Layer 3 of a small transformer language model trained on English Wikipedia (13 layers, counted from 0, width 128). Numbers have three digits each and are written without spaces.
In attention head 1, each number of a token's query is one row of weights dot the token's vector x plus its bias. The head spreads its attention over the tokens so far by the softmax of query dot key.

Query weights of the head. A number n stands for (n - 500) times 0.00077.
q0 (bias -0.155): 291488391327554577706657289604528465513513610672676660394404410460551555335779412771596413508466703472347458726610488356443397606637606368429617359634504339382259561311424477477325583526380289330376315596444487469356468684489384649837403279555626272407465321359512878671473504413447392216695352297591475401615623413633583366516531387391648454479436496462496313313169361483500492650697
q1 (bias -0.409): 533471563524329712416520339689389646574677684505700715618384509560490449448723441588625799579515651206596700696738357276706758899605624399646598265559425139505420388440211304672370831430827264495584368424254335500487306638584304574704446485637461564446331287296739464291491510574471672426688577357174355495301396577618431255410767312602629338589528609363294675520560539372532436666775
q2 (bias 0.060): 486462084611500569613597474489543642453393443472511639468409559285558787561604553294487394507350302606483674344453640430503383627507660601407387577412398434513453474470593352339522563580549355457608535698365572790382393607485551662470364719648532278592474426640450513483500433340632352560400421400573497448716671451585603600640369438324519468540517500447420584449507541372549628603644
q3 (bias -0.085): 601332618667683485490444697286729726448544687548800447673262404530443553431489253310489710560335354485385486548343391450321639604392565543470496406373565455444496489429298500452334169361355470500394643639273110328536391295456511488553608484326361522393542508460481555424482682833644610481476585348332555500507392677584444413347610508409154632476679454508426611586436354468482388669559
q4 (bias 0.148): 413441186369586560500529533431473417471455568443250566492615658626595420438412585543389818584635691496628372423680553672634332602462423568451464540322255477462504500496658511440504580533377560602796476252550537753467397539600539561477398647722262564549622424709496369289375629530508496606700631561583284520282557392652326570909433584524789496533597367343865440450465709338627557438448
q5 (bias 0.307): 578393283406597368361534488365433318585525405567051532500516735440705476870401517620472365452508374801488271454547726788365358292488564912527446641412346586512660492586641473356457509448418671521596550596735740662466393435428652406353551491461420284539710438692480309488435575251438488610301496686512471578478644475431614638690384761504569534491371294563487562743544665635636466395531
q6 (bias -0.309): 470662709675468452409271460565631415386605316356651762360347508521708471538525570532628297805623197373297504365337315405615578453618669483675630453448517142255554421724346366597504686308692423465434426476256549307614438737373571416681364518439557626484605737496525662302611361406457442500355419272377607628416377749600500444244629753526452496787363516552357798464459512330645688567528
q7 (bias -0.277): 395678568647479504429312451355678432403616634512553555430434486394680304559548720484646524635617507403417539646422456436575580586619723383496650619334455417290448401532356342382398652516523285477375438493222244415476449575411669473649589520759469652443609527394565554284503581605591540406640632275370355667446251527608576187311814468542424330516681431438409634592387558372518566705571
q8 (bias -0.049): 356492390311417485707409290425566551687702458639470508496477328547425315535714590665554317387579789460577422594566771466568585655477533540573684385738686623700453515465325420660600590580504473417406496357582655508493562500595202729609475222576512458489389419296512702457504529330335722338707534624527504460388529464378735302654644526761545372408323449590479223385103526681451302524610
q9 (bias -0.365): 557699571487546479162372075413585435464735525572717745368389676611605475712739446338637556735555330312534541401423347341747623395735622504550698300522396365331379545601312391458376701255690412596406311517269252263150360618396569454623423450571487665354547522368551571333516460640346487500373592518382433518488259638556420328214708449675352351601448568406324697453350524392446482687795
q10 (bias -0.226): 403488481240397557215420519326308427605666629380465476517445434484525246349602479680469410598659384335326477604596398371804605681458642606570359395678400419442528511488666458435382315615622519576484338416370559542212192512465646559747692828546413325546413418685562527693308471508366689375563416667625328691566542484269453451340581405430377471588516315338462553843445785434381729520664
q11 (bias 0.256): 549466330404644568572579539362552613472324412504214485551567555652484349534396457603345411400528489583664479531666618638221478386220437634460328701570568704496451415420844533279373338504324594500578574586567719608433467394590470456327587611518500302464582415647305373607383554456511515621472312524562315439600835327335408760519305565481547798421451410551556283694422573480529610308561
q12 (bias 0.064): 313517526371598497640850601477389324594314356454362466410470553419344715558318368647318507476504462621443561536583557493399520472570500552414376384255346593470510451483704603378388467529493536547649653588466554490416446382406500374436292612420379237605381641623403579527523482349458395443460309593500539668663518440698550681740303496440480614554388586386584542540625706586586572235418
q13 (bias -0.030): 441465218610463396539662724384477455386548790440302573593523593481504353381622641453424537420354372380331424392618538587398394492470359666515296594272261672504531679492678567481520379381382541447649388478313410570428262757466783382318706874672500496456621512830296511530504440519484397489508389484654282402663480425407425511670400600336390424671439614352665719546451525351307476392581
q14 (bias -0.073): 507754560519556423607558413781547563619447554713906471370385440550612536515568626596309614280723694614596610515658500366515604699458253418358492259417460695511475639404286412486512512656560715400580466521410492489411611567516580746572542354581614671500536429176507475547455439657370633343700518393543564541383496530453532542460690461602487641380504652447356296394435554451370615210381
q15 (bias -0.147): 522533678544585442436553337333647381631657357400749358601556358331436451500468563645602438553477475540497520266263479415387493651434768474670467786459754542392532527538335459517485245550566441477210630626549489428554458435357638451482425519597474573438682816285441621535426459427664659455631631332517573693507410639507535476200603677618447619587692368570340611519468397586514522622510
q16 (bias 0.010): 673473704415395445325420598280396594444480530559603398655429625545528467572283583341665598579755325573574414551428277394461738450316589562511405454571686423489466637674518739438375479370488577584556393580309226373625426266473639576452651608287595518504475644568548273448325527667620773407373668401415558616503607512299234572432504545512028643596470612425549692737433373516394393527456
q17 (bias -0.109): 297602508504504412596618607705373294351465647487414624465282548623465696475570513422438765332443483315589689509684525419614345673508363355484764418214358431695794287622563561636381910282730267513863578397669407596500516390355488553557360452613271577400704543478410705364724478581428521524684524648390603436252439696558581350583636316573629417434322573240482380195619570517600504370416
q18 (bias -0.003): 475566465525512512490590349441859413667691393534801431449424437260431500670492441496660609420487614443464331437329596487417416467472561488559631431618659638468399654520243362531285518682533359307295775546516474547828604237493314513616313213445504500500399500088460614416546702254550705504769496317417575662347500650650369257500574601744611432380549387424222278478424353593606394524594
q19 (bias 0.057): 476527403377442413569486369478582482394482510399379467496497650626482484483609693408543475272239625605725605640578586689534480347285383469422441620392365474497620468637573438623454591525510581557586622334540571577330602571563623606500567408425423435423693365511490672467361556549414563638532513690638328383478553559490559564900506406632569465263340525469801299413444618581581278530603
q20 (bias 0.086): 551433616417652533788471626578717433365528492492344531268546526374467458338431654517397596611353535598617255532422690542595310316470271330572585704383434523496515224742573444575693525562567552574888641404492418574504587469355635488328476598526359617619563460529504642458577685443381320697569761488557380433511301309663371581679474399693633646189373464633724444237569363468422407640314
q21 (bias 0.074): 372514615582483368621248507555583466400511239712489479452559520413392572493354559643632621531419369695473407518470410489518686521541658349599748493551595432479395450507324704480627736564608364493462584637639373520846662361391357615552452226469544637395645652544503463219706442418414545490511453401521796364503474626475651440328574523606512661318552308500361500462531432456483441440358
q22 (bias -0.366): 572608701508489443344430301438434297500656454402757649347477660450512315449748356361644585535558393333496556516541384236648492603740677299427651307606421316343469526511385534606417670315705359483212377436461308304489450619230586512682393604374557569610620601434635534321604414554544426346562727376266528564381273544736485541267617555488496311475480504455290638415547416377337566805636
q23 (bias 0.076): 240338539310632508443440291405512417538835548601385557568436457740324452545560576285664732432474826602500546580714532579521763492421527330480546408677447524615411508623243370594405557652558465333661559430472690586489623332536314723460641273539622437492535462487452630416546685536405797603645821773552734326515577471321413385638660412668616436354407293302426299251308387606418415553742
q24 (bias -0.065): 426582578484515618279383485646425092387504598568387668295542738557642357584398716373473566477641635430563471556625568396621587442440460445489843464416308425201676383504692537507378733221535563326515392522576370574525481550428492330379520427604416537452679619346538452276478647496367166688548567436369338551239226370692271449496629591564640360358439518540443627475689472572363713523441
q25 (bias 0.048): 535539449654576613602588406563571362273421630547335455643579757605624389526455504500459635657524470485692468555556485565496303347375500756386618550350344437334609255592690294387187533342492584468684685677594621580272574611503519440437317576603409445467751387500270522451400473318396290393604504508641270334458568488667396529857580496449665413460466293634803426577392655374522579458387
q26 (bias -0.445): 602598748571420479321412362588530486472719581555810530468245555629380410448681422505651481543808478310496442659399393420740611734759701469636591352555496287453343467419248508319583571378791542463231295437180254349336389566492509542823321652445518538408605599486594635591483242556491470598564525505376271647343326419522504384167812377604360221703470374282295586420401508427302505852605
q27 (bias 0.185): 547301507672658408564528679299534590468352410480262485560443392364358598523251372449443620485291554662627630389657500579321481411333389618537385309321492634608542667433746741308614367340347685565527624409470520695608391453749591359297721649288584429408583437811388267500373583560500432717206470460455445508591665398443425736577316467345268564508595624552525496632511518528518496454482
q28 (bias -0.348): 466554666446341554462413561462382565350661610473758612559459504430424360421630390521786581541457678250423543543480382500680474728668489281555563259539267332346399343493337744471329602512546402599306300486433185432659412610219343476482551381391484643536439423540636402251489344677423541504812634409364442439341429496496434358428648476590655272472470462324364422447389462574442555591612
q29 (bias 0.014): 427393469732486351569565683549685636306254631489551543618479433407454560395454285588518434500477293438461722425477486480526386504560497345433462483222551416528500607303373591528669480531456423534357470752464577403541468745465637256397591534423579482406492496676659444629644309507729414578272301341415414470606663589377620572420357484256442625515558674549438877527457423485469549635198
q30 (bias -0.083): 525355580634540487620361487574558433343446459500519687547486439353592589393575511393654556678361329377527385511577316372479537223631627543368345614330594500260555467432441396480482673441567265482417337778359441450484616616348569463449464683537601480664700278478517577490510482459465462544299420405378589312570296528768449395674607466439715464361503519724455708321363348442564496675427
q31 (bias -0.294): 547623527677449340355433375560308393474841552559678602459342379532436448394616537496507420574683586321472577507320469308768601608751633424531570383640596186382511392469275404527764465451714304444602478307293327388463524593443532556717578567445518580520523668433535366532510526618569623458537568440326507449471370638582583396404640270629516541613518470430269588424276460348558548539541

Each question shows a short text with each token's key, already scaled and adjusted for position as the last token sees it. A number n stands for (n - 500) times 0.00094.

Then comes the last token's vector x. A number n stands for (n - 500) times 0.0068.

0 " |\n": 278518362418656519526538409567630371348365552425609574492505484529583613654498551451605246345528
1 "|": 389689481441559418672533435661709282357423503419470537369410430354719538673405735393736458442626
2 " ": 499770400497555372721695510815723298346475406458512583415497391335725546659421835379748377452665
3 "55": 408667604634548376741687279728759346378631385575630290289354403228655360516448694485614668600611
4 ",": 502729466496450344616647448666721272455366592532512508312530478326692513588458785391670444480627
5 "00": 442719553517552486773676327780789264431507398471467401258455416300664357568552729380623558666656
6 "0": 485622508510615455657673400795764301450630367512604420308443467244720443624513747451677511573677
7 " |": 412678369389592456628617498727759276412445481410469604288522558338736528720566721297721418498653
8 " ": 557835427495552330732728546875712258319471428440432653414518413358766573668438878325793377516697
x: 514476441619553489604467544679502488530482477630483583472528530524547548487443504488393484499468471493520587487486478526457492495489491386501466514404491436514556453476481539500502487431488512510488492557605505475471548555605488529447525541544531490536491441475541479583623495522530464503362427539426455402506499489547558571520450475458458622514538480541516647511517434479493577446473
Which token does the last token look at most, and with what share of its attention? 3 "55", with about 30%

0 "The": 276566354426678489525548433629624374343376556438576605525510494536616631670500532450616191367560
1 " Sat": 477711444651512327596646395803652307498454403583649545436454462361721415623454756326790433590701
2 "ur": 561697575397505446820786480830879221355543425538538435357442597245879497809587804337736431728800
3 "day": 462603448428634415719571506635625300372507348470562404398395627399677633687552569516583354621634
4 " K": 477780463506420312793756452869798292380451505465490542296482442325824492745494770323791483629725
5 "ids": 356578483405734510490550533647483462316457483457589463362606694376569562659764619509511372593527
6 "\"": 508684498393727350316444567454587475352490561267428457366559464383451614469639526574560367457428
7 " –": 572675511418593433550558525634646405431507415489474586307630394410635660537494731402657450458608
8 " ": 575818427490559340708701564850698280325474424426439652435527403352746559668463838337792368504687
x: 524473449652573490596467554678503502533465466623489562481532520519543548480440503489392486492490463492523577486478473520443489513497496406510474508397494435512556473478479552500504484445475515500485493570596510477455561568598487530457521534540523487542485463483550476589625479518514463496357427531441463429505493488557549570492449468452446612540548486544519647544524440470501578451481
Which token does the last token look at most? 6 "\""

0 " title": 268551359419674503512514446582684393352401510421572589483509506500596651651504521464583197350557
1 ",": 436719431483492402579622454650695284441351569524555513375515439371675528599463722424664358430617
2 " and": 434699451386631447789583475666694244373418419574469518363488428514756560647472665494642408589599
3 " app": 635613334409493470481450794562760509509336550372362450500638381379500675482492556362535288425498
4 "ar": 509845529437534309839769539876847215251579504541504457433510581204864564701594845297763381793764
5 "ently": 448631454355604453845568474696656234412425419580437443408380483487701501637485606439542365606549
6 " added": 465557367349533466522537725576614333349383447414421483414517424399591616501492586403509356434585
7 " the": 587881438429578343775745603841743177343336474508363707501435445527877642786506806264864215598795
8 " un": 599785380380601261543625750667849395411509694400352606608632406257635678580513609302630254440482
x: 467600479382591421773503514647507482558462469674512433374599484521490453410440529507424485515597457505588476525517462543455509490496518442296442618512531562540534444701538553495497543470404563635511498536592504540413447473511532569431501469523521560524462427464564564503594485453476529512527472472485510363503530457521672420499421525479498585432406538705484521447549334443515374525413
Which token does the last token look at most? 3 " app"

0 " main": 282521352369704531549533438560661403382359477457559560515513503516614603660507500450576204356540
1 "ly": 455831452478559305797613479788667211332372436535655409394313475410803487614445694389677396684676
2 " from": 548702333406589516618606531656670252381292424411510539496550471424782694763545666426676285564614
3 " London": 327554439491599484739652306768497305431559445533547551405504568317700397829668585504546362594517
4 " art": 424417438409658465460553448565629437479520616448421544445661486293416604521686504470479267445450
5 "is": 459829443407481403796686612839688231245390303564464464509551577396851607660452779320734307718652
6 "ans": 372729359501575339650658451797545204370360396541569473503472607385822491657620804378697372718658
7 ",": 505740465486471356595639462680685265446346601489483550320544476351712510611497771391675421500618
8 " but": 627674414295575428715561625762808313295493571473284621415549481440762669744532653444680343525590
x: 404430380553492551684504552625491474619447495642533591384506543475448480529426614502412499499735502533517536525547533490491516473561502500302623559479534583516361529518528533499533503524525537515538472547590461468555902549473508563514545461534466536515530471496378565615477601456515501438423446496446452479505514509496547503500480490505530726425434481652498447463463393472418484388445
Which token does the last token look at most? 4 " art"

0 " of": 302561334417673484526561446581624356359335517432574573520535523524619641639516555449594208385546
1 " Tem": 423664525504594573700659445756691329385478432551451541470563501333687489722522629404624279525650
2 "per": 544667569371572451861729483756841311404556415642476465465438539248773519649603625353615349644608
3 "ance": 307596306508700509596561463587526284440346345540575439455489638384664566650550567481628341583518
4 " Club": 412526588305647636545336312538646434573631421230371552061538481245597459662654427599578523584491
5 "s": 489709440432644381562691532713718341361448529533604463393536617270748573576596792391646308560640
6 " in": 660708378379538390578631516684752238459331474365479540463537465328798623704516703368711321471689
7 " the": 583876442435576334777759598849725177339340496500356719504434447538885653791507803258862226595792
8 " army": 380368499215818687562514416428631530628579298407305347395589669304433491625789405611392301563383
x: 548508519478550452537541578754489491447501457544505544294429284500500510602503487514534498400396447507559508491540413477403375515488510524457457532554489462524391601534548576495517487423531545472516497452617488530517731538454496478498514510519440460526532543508423526685520596537387562483516519559493469447505544463649616618466527495588556557313405473495571424437534349488543514483457
Which token does the last token look at most? 8 " army"

0 " in": 317556336418654480500553433591630375367347529417592582501534519492617627656524540441600212372555
1 " qu": 615692395400434389591586805746846445307423622543467515583541368516586763491409712336599233375683
2 "ad": 445803416442506407844751553867771199259479327494568426394448494281881506714496792364816421725726
3 "rap": 551511479446546559681544404712786381440557413444482454213602441313701591650529657436678428655631
4 "h": 441726486375504373918825423834831233308475392496519421306489494430761512681551743331706374734638
5 "on": 546693458297481401873704532923704201279476383488509458430515425390871620719552780316680247722774
6 "ic": 449702427383635453814625597782618260323485273594399442443566591448706609476575705362701349592622
7 " sound": 427477442352773553434477597431696495392492424356389411327635495410426686491635380530525355492461
8 " with": 583749445402567428643587514662727217402271379393437576307557527398789615696481763381669398672693
x: 396556464491623546662502525564501474528382484610506586447513570537495536473421574489476511579485488506755636537425597506421493468381518457607606584519522621499380451472483559503500495470534515456480487470542512549463685561489454523460586464597475527512514355487286519646511534433536489510517353524478406412504549513450544538533461492462497632418526484387503502355468321532467528403470
Which token does the last token look at most? 7 " sound"

0 " You": 252498358480671490459486442521672445334416504435625560482514505515525689596484449526563237330515
1 " R": 490760433515403323756648518841769238365450470495532674382491358361766561641447780328694362531764
2 "em": 595721465536539383695696583872821288294551467507517445412548497334808565563445723337750346692698
3 "ember": 549579458290509493701455542577641297448352366398412526370534601359693637673523481445512324599654
4 ")": 582772481416534341617598542658735231354395555450416570363506414290730538610489768403714420480650
5 " The": 541799456542559300709649513850716170335442508495440657433386411403821660746408721301877260584769
6 " Sat": 555743453659488222580669440825650284454472471541575596423472509325746441633467800290834450642720
7 "ur": 623735603385475375854817495867867174337541459514457491330449635242927494815609842293769469795842
8 "day": 509627467418616367733584530660606279351509384448506452393410669399702652699567586495601367667659
x: 326410474512521473777468534553493549552435496560474565530547346441445505481522519506598494527341475540475602527467496491504513544571459507366521615434503415517371527494555532500520523439561615417539469520647474530499850551499513517474494491516522505471503474502297413639564525464379514422527358513533562539504527493555524534483510485475464572365457505584533532526518469544559448454472
Which token does the last token look at most? 0 " You"

0 "ph": 252560370475638491555542406626675387371380538468640526462506482467599589622483522429599221394558
1 "s": 392649396430659477540638488683728381389437493546682416404530566299702539575581700441614280487601
2 " (": 459723461450593463593499534578793369440467455365532532325539373271582521630492688428701426375600
3 "w": 494579471379546443798682417802871344420523419633610402461458530275775484640514698376594276607693
4 "ho": 527640416472515421756662473851677298338509391471527416351437356457741606630536694410688391729601
5 " never": 649586389342582341606456659576822398399420516360371432446458440367569648525512546388515359567574
6 "the": 592741442435541392838713456900842184383469375450515406383368384352837540645558708316820396802728
7 "less": 575714477390588308704572542748731258419449352518497492371514609270788543531515693362700427723644
8 " appeared": 509481380351627459495470632567683402369454384350402360320529541367477653541581586410484355562519
x: 488448528552671549708424446730495515563440404504546492412516368484539491483539502504485469466331478508653605509523485485484522516453510450471502638515491594477457468608458546499480525525530580416521511468564511562475886476448510505568496495497498446549422363574471443680436605410466507468521355479539478419508592503342545508519509511531577619347449495405485516556498412492519532507413
Which token does the last token look at most? 8 " appeared"

0 " Ro": 283535343456642462552537421637673392357435528470545592472515473509631629641487550452598220350572
1 "x": 439634453459602455748714404782769302392529415537548556388555507316779499659581738424642381632614
2 "y": 528860533418540358826683432821756177351387327473496455309461552394915569625498813350777420802707
3 " Music": 317436490540646595377425424544586535372537388409584455248648582255452627596695494641504416560418
4 "'s": 471727407442683275602574455600608307411432492476455506378483539441648542527510576489673385528637
5 " ": 523792435496562370713675523827732293334495417439480587392498362336728544643447802381776378469677
6 "19": 388571632577402439824597130686771309496658348580551267174303397248626200473440690552533683683610
7 "72": 543722608526502383778702310839686284448596481434506402209436426206732341607527693424652595663658
8 " debut": 621408533312608614435453575379807510540528252265342417171520443363469689558607386490553410515531
x: 489378529455567473641492556723506537536403461548569480495625412476447490557515480494583491511411493559672608529497424474515539557462464482469376683524533479492309488489458589496475500519516487446566479542528470556453614578499478670470497523569508518520451282570447473673463566510348462444465304544557452461500530465455346664548485515515629574345472469522477484389522518482564514521515
Which token does the last token look at most? 8 " debut"

0 "10": 235528368459652484539557348619658386354418542464629546434486470480618562629476544466598309339551
1 ",": 446719427487482390577631450652701293449342586525551510364530450360673518596465725420666371428609
2 "00": 399697536525556524750650316762791290448497388494510371279439378316647349555550676416618518627642
3 "0": 456627504520610474650658382812762305459616364528633410320424431270722428603500718459692479553677
4 " |": 385679362395589472613596497723760293412439485418497604307519537349726524704561691309727387466649
5 " ": 541833417497548341718707546871703279321460429441453648425514398369755569658440847337789354499692
6 "15": 491670640555445385819701218817790268413649378487488358182410352242815330561422766467670683644698
7 " May": 644763437565465287671729470782755222379515540586355678520510404284856580756506730355792406467705
8 " ": 553845417492549335721717560881704268315460429434433651423519410368761574672451859329802357509690
x: 515469447627552493623469545688502483519489485637479569488524533525552548488447503487395484497478466494517573490477474525459496500494491381511468513409493439513555453486484542500503480433490507515485487555600517478471538577603489524441526540554531492536490435484539488589623490517521459497364422537439461408506492482547578561505451476453448609520539482530521647519515443472494580446473
Which token does the last token look at most, and with what share of its attention? 6 "15", with about 30%